Layer 10 of a small transformer language model trained on English Wikipedia (13 layers, counted from 0, width 128).
A neuron's activation on a vector x is GELU(weights . x + bias), where the dot is the dot product.

Input weights of the MLP neurons that the questions are about. A number n stands for n times 0.0044.
n14 (bias -0.082): -36 5 1 -22 -7 19 15 7 26 19 15 21 8 -19 5 -3 3 3 -12 37 -24 -1 34 13 -51 -6 -53 -5 25 7 -32 -37 95 33 47 10 15 -14 -18 -1 34 53 3 13 19 57 -39 5 14 -1 -6 -7 -24 4 17 -17 13 1 15 32 37 8 1 9 5 -30 6 0 -47 38 17 -8 1 22 34 -55 20 -34 15 22 63 -13 -10 36 31 -7 -45 -24 -26 -10 -2 -74 30 -16 -1 -1 7 -15 -7 28 -5 -2 -7 -44 -33 -15 -11 23 -13 -3 -19 -9 -21 14 -17 10 2 -7 1 -15 -11 -20 -22 22 -21 -16 -11 5
n24 (bias -0.055): 4 -9 -45 -4 36 9 12 -23 45 13 -7 -23 -17 3 21 33 -2 39 -13 1 -20 52 -16 28 -48 9 35 -17 -29 -18 -20 -39 -11 6 53 -9 15 38 4 27 -21 -4 -8 42 3 -12 35 -33 -17 -12 5 67 -21 4 3 -6 -16 21 10 2 5 3 35 -14 2 -25 -27 -22 -14 21 12 -59 15 10 -62 22 -1 4 -7 32 7 7 -12 -8 9 31 -47 -12 -47 -23 -19 -35 3 -5 16 10 14 -4 16 -21 27 -5 17 11 3 39 -12 -5 -6 -38 -65 20 34 27 1 0 -1 15 22 -23 8 -1 -7 -1 23 10 -26 16
n30 (bias -0.084): -15 26 -18 -21 -20 4 -81 8 25 35 4 -18 1 29 12 7 15 -4 -42 5 15 -22 -13 13 -17 23 -23 -15 19 60 9 1 16 -15 11 32 -5 55 -10 19 8 44 -37 11 -51 -9 -31 35 35 -25 -13 15 -1 9 1 -1 -10 19 39 -22 -12 -28 13 -3 -45 -15 -25 15 -21 5 -15 18 -27 -18 2 26 -28 -31 -39 45 27 -14 -2 25 9 -37 26 -20 9 50 20 21 17 -2 12 -25 -31 -8 33 12 1 6 5 18 5 -6 -4 36 -55 11 -7 -13 -20 -28 -11 13 -7 -34 7 57 25 -19 -5 -32 -32 30 8 -12
n33 (bias -0.049): -7 -12 -21 12 37 6 25 51 20 -24 -17 -26 -7 -32 -2 23 -15 -11 -7 -8 -1 -3 29 -3 -5 -5 15 9 -13 27 -42 1 11 -15 -7 8 -9 4 19 -25 5 -31 -3 -12 35 18 -11 2 0 -11 -18 4 -20 13 15 5 -17 -39 -5 28 20 -37 14 51 -5 -24 12 6 14 -3 16 -17 -9 28 -2 41 -45 -13 -5 22 2 -42 9 19 5 -4 -35 16 -2 -10 -13 -33 -6 5 -3 23 1 -12 -24 -1 1 -13 -21 -15 -2 -3 31 22 -13 -17 5 -14 9 13 19 0 18 -23 -16 -9 -6 0 21 19 -16 25 3 16
n48 (bias -0.047): -16 26 11 14 -19 4 -37 10 -15 -9 39 -29 -1 -14 8 18 -9 -14 12 25 37 6 -25 9 1 2 35 25 17 8 14 -20 -14 -20 10 9 -8 -26 12 -17 14 11 6 -15 -3 -68 15 21 34 -7 16 -19 6 16 -30 -45 -9 -5 -24 63 4 2 -32 2 -12 -17 -20 45 -1 -22 9 -19 14 12 -41 -9 -4 14 -7 -41 41 -10 -20 -4 7 11 29 -33 -13 -15 -14 38 7 -4 10 -11 -43 -1 -31 -1 -44 -20 15 -14 -20 -6 -6 71 55 9 -14 14 34 -5 -6 33 30 -18 -20 -15 31 -12 -3 -33 5 12 29 33
n91 (bias -0.083): -33 15 -15 -14 28 16 27 19 -16 -11 24 2 15 24 -14 -1 -25 -22 21 38 26 29 -5 11 19 6 7 17 20 -11 -4 -4 -13 15 -46 3 15 30 -3 -38 -30 -6 9 44 -8 -6 8 24 -6 -5 8 27 3 4 -14 22 43 20 -1 -28 7 9 -39 11 19 28 22 -34 11 -9 -49 -72 -30 -41 9 22 33 -20 -21 -15 12 3 -17 8 33 52 -22 28 -18 8 -58 11 -36 10 -1 8 -18 -34 26 -8 -22 20 -39 -39 11 -47 17 15 -5 -11 25 6 5 -18 -11 -3 15 6 28 -14 -16 10 16 -12 -8 18 11 -17
n114 (bias -0.080): -35 -8 -13 -10 15 19 3 49 28 -46 -32 -27 -25 -25 -16 11 -22 17 24 12 -21 -7 15 -16 0 25 17 -4 6 37 9 -4 34 -16 8 -15 -37 -7 1 -19 66 8 16 4 -3 -1 -51 6 4 8 -48 -36 -22 22 7 34 -22 7 -43 -18 -18 23 22 -31 16 -35 -6 28 -16 48 10 -29 -29 24 -27 -1 23 -37 20 -10 37 -9 9 5 -15 -26 -11 5 23 -25 -22 -2 -18 27 -45 9 6 -22 55 3 -10 56 6 -38 6 27 18 -3 18 46 42 33 -5 4 -12 19 -17 -18 10 8 -8 -17 40 9 -8 11 11 3
n118 (bias -0.066): 2 23 -7 10 -11 -17 -28 -7 17 73 5 -20 -31 61 -2 45 -26 -32 21 -21 -14 -19 17 -3 -45 3 31 17 28 26 27 16 19 -16 27 -20 -13 -13 10 -54 6 -10 20 -2 24 -25 -22 -11 -40 -10 -6 -4 13 1 -23 24 57 -21 37 -36 10 29 -15 -22 5 8 -54 13 -9 4 28 -25 -26 19 -4 -3 26 -35 6 23 33 0 6 -16 42 -13 17 20 -3 5 2 -11 2 1 3 -15 -6 14 -34 9 -19 56 24 -31 27 -2 -42 -32 0 -21 -26 -4 17 31 -9 -1 41 -19 -53 -51 -9 -6 -8 35 23 41 24 -14
n124 (bias -0.040): -8 -10 1 -20 12 -1 12 9 8 1 4 3 49 -12 -6 7 33 -13 2 -2 27 4 -4 -25 -2 16 -4 12 25 -3 -11 -30 36 15 -3 5 -13 -8 -15 -42 -13 2 13 -36 21 15 -9 -2 35 -16 -21 -3 -7 -11 -18 -9 9 -13 26 9 12 -42 -25 4 10 -13 -9 0 28 -29 -7 -22 -7 27 9 17 -14 -24 -11 -21 14 7 8 22 14 -34 -34 18 -14 11 5 -10 5 -14 -9 -4 -33 -31 -2 -19 -5 11 14 5 29 2 29 -2 -18 -15 -11 -17 7 -2 31 29 -5 -4 27 32 22 8 1 5 36 42 22 5
n136 (bias -0.034): 17 -19 -29 -26 -1 -5 9 23 -12 12 25 4 -48 -21 -15 0 -20 -13 23 -25 -1 -24 29 -11 22 12 -37 -1 26 -6 41 -42 -31 -5 7 52 15 -3 54 -25 10 -31 -22 16 -5 18 30 3 15 -15 -15 -19 20 15 17 -10 1 1 37 -14 -8 -4 12 0 -33 -1 -47 4 1 -22 31 -36 46 -16 38 -12 -15 -51 26 21 15 16 -1 -13 26 -12 16 -13 -1 -37 21 7 -15 -2 34 9 34 1 12 -21 -13 -4 35 -12 -1 -1 34 34 31 -5 -13 5 -43 10 -15 4 -3 1 -35 -18 -13 -20 10 3 -26 0 21 -24
n139 (bias -0.031): 6 13 5 -17 -36 -10 -12 70 -32 36 24 -10 30 -36 -17 -2 -1 -3 -23 -17 -5 -13 -36 -2 -6 27 54 22 7 -46 16 -5 16 12 -14 -54 31 29 3 -12 -33 -6 -11 -14 21 3 0 40 -4 5 -11 33 -2 9 -47 19 28 -10 31 26 27 -18 -23 5 3 9 -36 15 1 -12 -6 -48 -9 2 22 -8 -27 -11 -11 -6 -2 8 -18 6 30 8 32 20 -24 10 -24 0 -18 13 -18 -1 -64 -1 -5 18 5 9 -2 -31 -7 -16 6 -38 4 12 1 38 25 -35 29 13 11 10 -7 35 5 -26 -19 -1 -13 -1 17 2
n171 (bias -0.039): -16 -8 15 -28 23 -54 -23 1 1 34 18 -18 -1 -7 -13 -34 -33 14 2 11 -43 17 -2 17 18 16 8 -1 40 -19 8 6 13 6 27 20 2 -5 -39 9 -27 38 -4 31 17 -14 -39 1 -11 33 -40 33 -32 9 18 -8 6 -5 -9 9 27 -14 -15 17 -19 -1 43 13 -45 -12 12 4 -2 5 -21 8 15 -5 17 -14 -25 4 24 20 -10 1 -7 15 -14 3 -5 4 28 18 -26 16 10 14 12 -33 -4 4 17 -17 -16 3 2 -28 10 -2 0 2 34 -3 19 14 7 -34 0 -40 -37 1 12 33 9 10 36 -14
n182 (bias -0.014): -14 -15 -21 6 13 -7 -24 -4 -35 -19 6 1 -15 5 31 -13 -15 11 9 27 -39 0 5 -21 6 11 23 -48 44 -17 21 -15 6 -10 45 -16 1 -9 -20 -28 -45 6 -25 -31 -7 7 9 -28 20 -13 11 -14 41 -50 -11 -14 2 -44 -23 -8 -24 6 4 45 26 31 -3 -3 5 4 -10 -8 -24 -18 41 -30 -19 9 -7 -6 10 21 6 26 -1 6 2 5 -32 -24 18 49 -22 3 5 7 27 14 -34 10 -12 -26 18 6 38 22 -6 37 66 6 24 -4 -24 7 20 -10 47 -23 20 23 -25 21 -8 -17 -32 11 -19 33
n210 (bias -0.023): 0 3 -16 9 -19 -32 -9 -26 1 13 6 14 44 17 9 14 -9 -2 18 -16 -15 -5 -14 4 14 8 -4 -8 13 -2 3 -4 14 -6 17 -2 16 12 -17 -15 -13 7 -15 -26 37 -14 -11 1 5 -6 1 -6 -3 31 16 -1 -23 5 12 9 -4 -4 -15 16 -23 -4 -5 4 3 8 -17 1 2 6 9 -2 -1 -32 19 12 23 10 -17 -21 3 18 24 -8 7 38 8 -18 -40 -9 -32 -5 -1 -5 -22 -13 22 16 -3 -19 -35 15 10 -2 25 6 15 -22 22 -18 6 8 -30 15 12 -13 -13 14 40 34 6 2 2 -19
n226 (bias -0.081): -34 -1 10 12 -3 -42 9 -11 47 -32 -22 -14 11 -1 7 -39 9 4 21 -31 -3 -37 34 34 -7 -35 -4 4 17 7 -10 1 3 -22 -33 27 -1 -22 26 7 28 17 7 -6 -31 -2 36 32 4 -29 -14 1 4 13 0 -1 7 17 -15 36 14 26 28 27 -23 -8 18 48 -4 -1 -21 11 25 30 -35 25 -31 -27 32 -53 22 26 4 35 9 20 -13 18 5 -17 -26 -17 32 56 13 22 0 16 11 -26 -46 -39 -36 11 -1 -19 -8 -7 18 -10 -58 -7 2 -32 -18 -6 -18 29 11 -34 17 12 -6 16 -4 -29 -8 13
n268 (bias -0.096): -10 0 -4 -15 32 -18 3 -15 -36 13 -9 28 -43 32 -8 -1 -1 19 -6 -5 -44 35 34 33 3 13 -22 28 17 -28 -11 -48 -20 14 26 10 20 16 -14 -23 -17 -21 -21 -6 2 19 -44 -15 -24 -3 -8 28 3 -1 19 18 -8 16 30 -32 -17 11 -15 -7 -32 -12 23 -13 -39 -48 6 1 52 -3 39 22 11 -4 39 4 -17 -20 -17 -21 -22 -4 18 -29 27 -10 -13 -32 15 -14 1 -20 -37 -7 7 7 6 -4 21 27 29 -3 -10 -20 19 -7 -5 -14 12 9 43 34 -2 -29 -6 14 -18 -18 47 42 -19 -6 14 26
n293 (bias -0.058): 1 -19 18 9 -6 35 -1 60 -6 -26 19 -10 -32 7 -38 32 3 23 52 -8 1 -18 -12 22 -17 33 24 16 -12 31 8 36 -2 -13 31 32 -28 4 15 1 -79 -75 -9 -38 -7 -5 -34 40 16 -31 0 5 -9 -10 -19 7 -41 40 -27 15 -37 23 13 -37 -28 -43 20 0 12 34 -2 -10 -14 -11 -30 -47 -37 -3 11 -19 17 8 4 -43 27 39 8 -51 15 -11 52 31 7 5 16 -11 32 -26 -5 -1 -7 10 39 -2 -2 35 -16 32 16 -10 -22 6 25 -25 -17 54 -9 4 41 24 13 -8 -1 -28 -11 1 -18 -10
n295 (bias -0.054): -2 -7 -6 4 -22 48 -21 13 -18 -2 3 -53 -18 13 9 -48 -25 2 -6 -15 3 -18 10 -1 11 -37 -14 -24 53 -5 0 -2 16 3 6 12 -27 11 -16 11 -21 34 -27 37 38 -1 -28 7 28 37 -42 -4 28 -39 20 -14 20 6 29 11 -2 22 -32 10 -14 26 16 -26 23 6 -5 -20 -39 -27 -8 -2 23 -30 17 39 65 1 8 -23 -39 44 -18 -37 51 10 0 -17 14 15 -6 7 -5 13 15 5 -15 3 -28 11 32 -36 -15 -29 49 7 7 -4 4 -19 -29 -25 16 -56 9 15 -24 -6 -31 -21 -42 32 69 -17
n304 (bias -0.102): 9 -17 -8 6 -3 -4 -21 -12 5 -58 -28 73 5 44 -19 -6 -65 5 -6 -10 6 -25 3 -20 14 -22 5 -29 31 2 30 8 -7 -29 39 -14 1 -2 -59 50 7 -48 21 -2 58 25 4 -31 -8 -14 51 19 -4 -27 -3 70 -16 1 -13 23 -63 21 -38 -41 -5 -4 12 27 24 -17 -11 1 13 2 -28 24 -8 -10 12 -2 -7 16 9 4 -18 -20 -26 -50 -14 36 -43 -14 41 -59 -38 -3 47 -13 -26 -2 -14 2 20 -12 25 19 -7 -46 25 -22 -3 6 27 20 3 -27 2 -4 49 -15 12 13 22 15 49 44 42 19
n313 (bias -0.023): -3 18 -11 11 43 9 26 -29 -20 1 -4 -17 -24 10 43 -20 -13 1 -7 -24 14 9 -20 20 -18 18 20 -4 -12 1 -46 -7 -32 28 23 -8 -1 25 -42 -8 9 4 16 -16 35 9 -7 -1 15 -38 6 -7 29 11 9 -1 -1 -49 -32 -28 -5 8 -16 19 -3 -3 -8 6 -10 -22 -16 -26 31 32 3 -50 32 8 -2 -10 31 21 -30 -21 25 -26 -26 45 41 -27 4 -8 2 -23 -20 -29 -22 59 30 -5 20 30 -38 -7 -1 3 41 75 15 21 18 -30 -11 10 -47 -54 49 39 -23 -7 -15 -15 -9 25 4 -14 -1 1
n328 (bias -0.075): -23 -1 32 11 24 -7 -29 -7 27 -13 -16 -49 -13 8 28 23 -5 -7 0 -16 -4 13 -24 17 4 -23 -10 26 -11 -42 71 10 -18 25 38 -25 1 25 -4 -50 35 22 14 0 -24 4 18 1 -24 -16 19 8 9 -24 -15 47 29 8 19 1 -17 -6 29 53 1 -4 -20 4 -34 -3 -7 42 11 13 -7 -1 -22 11 10 -4 48 7 -68 -14 13 1 -6 -28 10 -1 -36 -7 -26 29 14 16 -6 -25 -6 -24 -9 -1 4 -24 -43 22 -31 30 -36 34 -43 -12 30 7 -50 33 7 13 -24 -5 -33 17 27 -19 6 -8 -11 40
n331 (bias -0.082): -27 22 -14 -16 -7 12 7 -5 37 14 -76 21 -26 -30 27 8 27 -25 -5 27 -73 -42 32 -1 11 6 -11 24 -29 -41 -9 -17 9 -57 14 -11 -2 -16 -35 -4 13 24 27 -8 38 20 -10 6 2 19 10 15 7 -43 7 33 16 -14 -11 19 27 -23 -38 -10 2 -31 -39 -22 2 15 13 9 19 -4 -16 -25 7 -13 -6 9 19 18 3 -17 35 41 -41 19 -27 10 14 17 -38 -33 25 10 54 -8 -29 -11 8 -14 20 -28 22 -1 -52 -12 13 -28 -40 -12 -12 33 11 12 -8 44 -14 9 -11 28 61 13 15 37 6 26
n341 (bias -0.083): 13 17 -44 -34 -10 -3 16 -4 11 -19 -50 -37 -27 11 28 22 5 -6 -43 39 -13 -18 -5 9 -8 13 2 -13 -23 32 34 -12 -6 -36 -11 30 51 -11 -30 -40 26 24 -13 -15 24 37 7 -5 -7 -6 11 12 -15 -17 21 -3 1 -1 -20 -22 24 -10 20 15 17 17 13 7 29 3 27 -15 -17 11 -48 -38 -9 -12 -21 -23 37 -1 -52 21 -13 16 5 -47 16 24 -13 23 18 -1 6 35 13 6 13 -17 10 -3 -17 11 11 -22 15 40 33 -40 3 19 5 -17 -15 37 -4 45 8 32 -39 3 -12 -2 1 2 -17 -5
n343 (bias -0.106): 38 -26 -11 18 -7 -23 -13 -9 2 -34 4 4 -15 -17 -1 35 -5 34 4 -31 -13 41 -25 51 -13 4 20 -32 28 2 28 -14 20 -19 -14 31 43 4 16 -33 11 7 -47 63 -15 8 -12 2 28 -4 -47 -19 -8 -37 11 4 -1 7 -31 -30 -5 -9 7 40 -10 5 43 23 -22 -24 -44 -32 21 -11 -35 -13 -6 -61 -34 11 53 -10 -8 13 31 15 27 -11 21 -16 6 45 2 22 -52 -27 21 24 31 -11 -9 -52 -12 -43 -5 30 -20 22 -2 0 -13 12 11 11 10 16 -13 10 10 14 22 -16 15 -15 20 48 41 -29
n357 (bias -0.089): -14 -17 18 -7 -1 28 15 0 -17 -24 -1 -27 -3 -1 -16 -22 -1 7 -8 -6 27 -4 -3 19 -18 25 60 19 43 -1 13 13 -21 2 0 24 14 10 34 7 -25 22 -31 3 21 -3 -3 8 -14 12 5 -22 -6 -15 -11 56 7 -22 35 4 -33 26 45 32 -18 19 -12 -15 8 -6 16 -14 -24 -47 24 -81 -5 -17 -25 -20 -3 -30 -13 7 -15 -10 32 1 23 16 31 1 -6 -12 46 -24 -18 -13 36 3 20 19 5 -44 48 15 5 7 -25 11 12 9 -1 -21 -6 9 19 13 13 -16 -58 -17 -7 -42 -32 9 12 5
n359 (bias -0.056): -45 -4 12 -18 5 -10 27 35 -19 -11 -23 11 9 -10 9 34 -29 -7 -11 -19 19 -7 -20 6 34 -6 22 34 16 22 -9 6 16 23 -16 -14 39 -17 7 -17 17 43 -15 -7 -15 -20 -46 -10 8 -8 -4 7 -37 -8 13 19 -10 44 -7 -13 -6 0 -13 8 -3 -14 34 -8 -16 -5 -25 14 -45 21 -19 9 -15 8 5 -33 -18 2 22 -17 5 4 -12 -27 1 -2 17 -35 -1 -4 -3 23 -23 -10 43 -1 13 26 22 -31 -3 -16 14 11 -24 -8 19 19 3 -36 7 9 25 -26 16 38 7 -18 7 -27 -13 -1 -6 22
n372 (bias -0.072): -6 -6 4 -10 6 -31 -1 -25 -4 12 16 21 22 -31 22 19 -9 -14 17 22 -50 27 44 25 26 -29 -20 -6 26 12 -33 -10 -7 -8 29 17 1 21 19 -2 -2 -27 11 14 -14 -23 -24 -2 -3 -6 47 -10 13 31 -6 -2 -25 25 2 38 7 -23 21 33 26 11 -25 19 30 -37 -17 -1 -10 16 -1 30 -8 -1 -14 -41 36 54 10 26 -5 -11 37 -16 6 -27 12 -11 -9 -12 1 -7 24 -42 0 33 -2 -27 -50 -26 -33 -11 21 -16 13 6 16 7 8 -42 9 -8 -25 -1 -8 -5 10 -15 9 11 7 11 -44 10
n375 (bias -0.057): 3 -34 25 -32 39 -28 -28 -14 10 2 -50 -24 16 8 -2 29 -22 1 17 27 3 3 24 -17 14 19 -1 -31 3 4 8 -15 27 5 25 12 31 2 -24 -62 13 -13 53 58 -22 -17 -1 -1 23 36 -14 -14 -27 12 -5 -54 -5 14 14 1 -32 20 33 -5 18 10 -7 17 9 -38 30 34 -15 25 34 7 -9 -47 -25 11 5 -6 16 17 1 -5 -8 -13 -42 -10 25 9 -4 52 6 -42 -16 9 14 1 7 -8 4 27 -2 -33 -34 22 16 -7 10 3 15 13 10 13 -44 4 2 -35 -44 -14 -8 10 18 -42 -20 -14

Each question shows a token from some text and the vector x that enters the MLP there. A number n stands for n times 0.05.

" Art": 22 13 21 6 -8 0 35 2 -37 -18 3 11 38 -20 -18 22 31 30 -33 -6 9 42 -18 -16 -5 2 -26 -26 -3 14 -20 2 6 -18 -2 13 3 -34 2 13 -13 -31 -35 -11 -14 35 -20 -4 6 4 0 4 -12 19 -12 -11 5 -40 -3 8 -9 -31 11 24 34 20 30 -9 -3 -17 24 32 -32 5 -32 26 8 -6 13 2 4 20 -44 22 -5 -24 1 41 2 7 7 -3 18 7 -8 22 27 11 -27 -28 12 -11 -3 -2 23 22 -23 -20 9 48 11 -8 -1 7 4 -4 -1 -13 -67 -25 1 34 -15 -3 10 -4 -14 -25
Which of these neurons fires most? n33

"ed": -3 10 -6 12 14 15 7 -19 5 12 9 30 14 -1 -8 11 -5 52 -47 22 8 2 -3 -26 0 -7 -12 -2 -15 14 4 -5 -23 -7 1 -16 9 -12 -18 19 -12 0 8 1 1 -9 16 -11 9 15 -21 -4 -10 20 -34 -31 48 -4 9 9 22 3 -8 -9 -4 35 11 -30 48 11 -10 -12 -5 -22 -28 -18 17 15 10 10 -35 7 -35 9 -4 -13 9 20 -25 2 -13 15 6 7 42 13 -5 2 -45 -6 2 -6 12 4 -10 10 -3 -23 -8 20 26 -2 -11 1 21 -4 -54 -26 -19 -22 -12 28 -11 22 65 -22 1 -2
Which of these neurons fires most? n24

"est": 25 9 16 6 -37 10 4 -6 -20 -27 -10 12 20 -13 -10 17 -7 18 -20 9 39 25 16 10 -21 -33 -26 -28 -1 3 -3 15 19 -10 -28 -34 -2 -6 -5 33 -9 -22 3 7 -7 15 2 -9 13 38 -23 14 18 32 -21 -17 19 -2 -6 2 -8 -29 -9 -13 -26 6 27 -32 43 20 9 29 11 -23 -41 7 42 2 11 27 -21 28 -2 -4 -21 -18 -20 0 18 13 1 4 -7 -2 20 39 -15 27 -14 -29 -8 -18 -11 26 -21 17 -23 -29 2 -1 2 -10 8 -21 -8 -9 -3 -11 -27 -8 18 24 -10 -14 53 10 26 -27
Which of these neurons fires most? n295

" to": 0 40 28 8 -4 -4 14 16 -6 8 17 -2 -7 -26 -4 9 -2 32 -38 42 17 2 15 -24 -23 -18 17 8 5 15 -28 7 -14 8 -4 -24 -13 2 -5 42 -28 2 6 -9 -10 23 9 1 -16 17 -18 6 18 29 -19 -2 12 -13 -7 -17 4 -35 -31 23 9 15 18 -20 31 23 -11 -2 4 12 -8 -36 10 0 34 -10 -21 22 -8 18 -37 3 7 11 -6 -41 7 22 -2 1 -3 12 -31 16 -22 -14 -1 -14 34 4 7 -15 -15 5 4 6 11 42 -13 12 -5 9 -48 -20 -30 -7 -22 34 21 -11 39 4 -22 -28
The two highest activations, in order: n139, n171

"-": 36 37 29 8 6 -4 -6 10 -24 5 3 17 6 -13 -7 5 -12 28 -27 19 10 40 -23 -7 27 -8 -6 -13 23 6 3 3 8 5 -17 -17 -17 -5 4 23 -26 6 -7 -6 -11 -1 0 -24 -12 21 17 -10 1 22 14 -19 -38 3 11 5 19 5 -12 24 14 23 0 -27 4 14 26 20 -7 21 -33 -16 23 0 -13 -9 -36 -6 12 -3 -26 -7 45 11 43 -55 1 0 -16 -43 8 4 -17 -18 17 -24 20 5 27 18 -1 -3 -11 -26 -5 21 1 -35 -21 15 -4 -11 -44 24 -3 -19 4 13 -3 0 16 7 -19 -17
The three highest activations, in order: n372, n171, n210

"y": 29 39 41 -2 -24 13 44 7 -9 -22 1 0 -7 -39 0 19 -11 18 -34 61 19 19 -24 16 -16 -19 -13 -6 -21 28 -20 -6 -4 13 16 -22 4 -43 2 -11 -2 18 -17 4 -21 0 -1 -15 -4 15 5 -15 12 14 -28 7 -29 -44 15 -3 10 -20 2 0 -2 2 15 -13 -2 21 22 25 -8 -31 -6 -4 20 10 15 4 -25 21 -15 -2 15 -28 7 21 10 -18 26 12 7 1 13 19 9 53 19 17 -4 9 3 -18 5 12 -15 6 3 -10 13 30 -41 0 21 -31 -29 -10 -30 -44 -53 2 -7 24 17 4 -3 -37
Which of these neurons fires most? n313

" in": 24 26 28 15 -11 -19 0 3 -2 7 -1 3 13 -13 6 -6 43 6 -41 49 20 22 19 -7 -5 -13 9 -11 12 -4 -6 2 -5 -7 -16 -17 -16 -7 24 6 -14 7 -3 15 -26 3 3 -9 -17 -22 -1 -5 21 2 0 -10 9 4 -17 -12 10 3 19 8 26 3 8 -6 42 5 -3 14 -23 19 -8 -18 11 14 -5 9 -21 18 -22 -8 5 11 18 30 8 -54 -10 14 1 -28 23 16 -30 -3 -9 -45 28 -12 15 29 -3 19 10 -6 -13 37 17 -11 -21 -13 6 7 -62 -17 -51 -6 9 3 -14 -24 41 -4 -7 -30
Which of these neurons fires most? n372

" the": 34 -12 35 9 1 -8 33 2 -6 0 12 -17 2 -34 13 20 10 9 19 20 15 5 -3 -21 -1 -3 12 1 -5 17 -24 -28 4 -12 -6 -24 -8 -3 -3 39 -24 10 -5 4 -13 26 2 29 -6 44 -3 -6 23 11 -15 -10 0 -30 -14 7 7 3 2 17 2 5 12 -28 22 -5 -17 -7 2 -10 -29 2 9 -19 8 16 -12 0 -1 -13 -8 13 9 29 -16 -35 9 -17 7 -26 26 21 -19 23 -9 -10 -1 -14 65 22 5 22 -27 -15 -15 32 11 11 -31 3 15 -53 -53 -26 -2 -34 22 -2 9 -36 -2 34 -1 -13
Which of these neurons fires most? n24

" bi": 38 -6 41 11 -5 16 8 7 -30 -11 15 24 21 -23 -21 14 55 13 -18 -3 2 36 -5 -2 33 -2 -14 -10 2 3 -23 -4 1 -25 -24 3 3 -22 -21 12 3 -27 -13 -26 -58 54 11 -13 10 -12 -19 -3 5 1 -16 17 -19 -18 -14 1 26 -31 -28 23 23 18 45 -34 5 -7 30 10 -17 -2 4 -6 8 15 32 11 -28 -4 -22 11 0 -12 3 12 9 -1 -14 5 -8 -19 -18 21 8 -4 -47 -25 14 9 33 -24 -1 20 28 -28 -3 24 22 2 -10 12 -8 -5 -40 -8 -11 -21 14 27 0 10 10 3 -17 2
Which of these neurons fires most? n124

"il": 35 30 44 23 -32 15 22 -6 -22 -28 9 2 5 -9 -12 -19 0 36 -53 17 28 -3 -10 -15 -15 -9 16 -14 -10 20 -14 -23 29 -13 -17 -16 1 -24 -2 26 19 -79 10 8 -21 33 19 -45 -37 -19 11 -14 1 6 11 -34 9 13 -7 -1 -8 -21 -25 -16 10 13 5 -30 14 -29 38 -15 12 -17 -19 2 21 26 10 13 -7 12 -20 -9 19 -4 9 -8 14 19 -1 8 15 4 -22 33 5 20 7 -12 -4 7 -6 8 -19 7 -10 2 2 12 19 32 -15 14 -16 -21 -12 -12 -8 -8 34 12 -16 10 35 20 -26 -8
The most active neuron and its activation: n304, at about 2

"ak": 51 39 0 14 -7 -6 13 -20 10 -8 0 36 18 -11 -20 31 37 23 -45 12 15 -11 -14 -23 46 -20 -20 7 -28 14 -26 0 34 -17 -8 0 -19 -20 -4 19 8 -35 -10 -23 11 1 23 3 -16 3 -7 -27 14 45 0 -17 -34 -6 -3 -14 22 -17 -19 28 -1 19 30 -26 -11 15 -9 -2 -6 -13 -50 14 20 -9 15 22 2 24 -33 -4 -24 -17 7 -14 17 2 4 -4 -19 1 12 -3 16 28 -1 -1 -4 4 3 -8 1 26 -10 -7 2 10 -30 24 -10 -6 9 -15 -39 2 -16 -15 27 35 -5 9 -8 3 7 -4
The most active neuron and its activation: n210, at about 1.2

"do": 38 18 7 -3 -30 -16 6 -30 -25 -29 21 38 10 -17 -29 -4 16 17 -18 37 -5 16 10 -9 -5 -12 -21 -5 5 49 -27 21 21 12 -9 -34 -18 -14 -14 9 -8 24 -26 -18 -37 17 16 -14 16 -28 31 -9 -8 21 -13 -44 0 -34 19 -2 13 -14 -4 12 -8 18 -2 11 -2 -19 -11 -18 -9 -49 -10 47 11 2 33 2 -54 20 7 12 19 -28 12 12 -3 2 15 5 -2 -6 36 25 1 11 -4 -18 -11 8 22 6 18 34 9 -12 7 20 4 27 -15 20 26 -32 -5 1 -33 -38 30 4 -25 -7 21 1 -12 -22
The three highest activations, in order: n182, n372, n124

"ation": 25 34 31 -5 -5 -9 31 -8 -24 11 -4 27 20 -37 -18 11 -1 44 -51 25 16 17 -28 10 -4 -5 6 -2 -14 15 -5 -4 31 -13 -18 -25 -11 -8 2 -18 -5 -19 -18 2 5 -14 6 -6 10 54 -12 4 2 26 -18 -11 -13 -34 1 -6 12 -28 -30 7 19 -5 2 -21 15 4 -21 12 13 -25 -24 -17 39 -11 24 11 15 28 -30 5 -1 -30 13 19 2 18 -21 -3 -2 17 25 34 9 6 -5 -19 22 -9 31 -20 -3 1 -34 1 -10 13 24 37 -1 -2 15 -28 -61 -15 -12 -6 9 24 -19 0 10 7 11 -9
The most active neuron and its activation: n139, at about 1.5

" by": 6 7 43 8 1 -7 29 11 -9 13 -5 -1 14 -19 -16 5 4 27 -68 10 14 4 6 -12 3 -3 -15 4 22 21 -23 0 -9 0 -2 -23 -6 7 7 24 -20 -2 9 -4 -13 -5 6 -16 2 -6 -18 -3 -2 32 -18 5 12 12 -9 -16 4 -12 -2 19 12 23 22 -20 23 13 0 -6 -21 17 -11 -11 -13 -13 1 -5 -34 16 -26 -4 -19 6 10 46 4 -42 2 26 -6 -15 -16 8 -26 4 -16 -30 15 -17 62 18 11 24 -5 16 4 26 15 10 -13 3 -2 5 -70 -13 -20 -26 -1 24 2 -17 39 4 8 -10
The three highest activations, in order: n124, n171, n139

" fa": 25 2 50 1 6 14 -14 -6 11 11 22 27 -9 -38 -12 -12 71 24 -24 14 -11 8 35 -29 4 -19 -11 15 0 28 4 0 -8 -31 -28 9 -3 -32 -12 11 -36 -17 -8 -27 8 17 -7 -3 -11 -19 -9 7 28 9 -30 -2 13 -9 -25 -29 10 -3 22 12 -2 34 22 -20 7 6 11 18 0 -25 15 -23 23 16 24 15 24 9 -21 -22 -20 -16 5 5 8 6 23 -39 9 -23 17 11 -22 17 -27 -28 -10 25 26 15 -21 15 -17 -24 -11 37 13 13 -17 6 -19 3 -19 -30 -1 -11 8 20 -9 -2 14 -21 -14 19
The three highest activations, in order: n268, n293, n14

"n": 32 22 4 8 -12 0 11 9 -15 -4 -17 7 -24 -6 0 37 6 34 -37 7 15 0 -3 18 -21 -16 -52 -31 2 40 -3 9 25 15 14 -24 -10 -13 2 4 5 -21 10 6 -14 33 -2 -2 -16 2 -31 -15 11 9 20 5 29 10 42 -14 -7 -10 3 4 4 20 13 -38 6 1 26 44 -17 -10 -19 0 15 24 17 23 -47 17 -16 -14 -21 -13 14 -2 13 3 15 -30 -11 -1 -10 21 3 -12 -26 -41 -18 15 -8 20 -6 23 17 -8 -12 63 24 -26 -9 4 -13 -3 -18 -22 -25 8 5 30 -7 -13 -3 8 -26 -28
Which of these neurons fires most? n30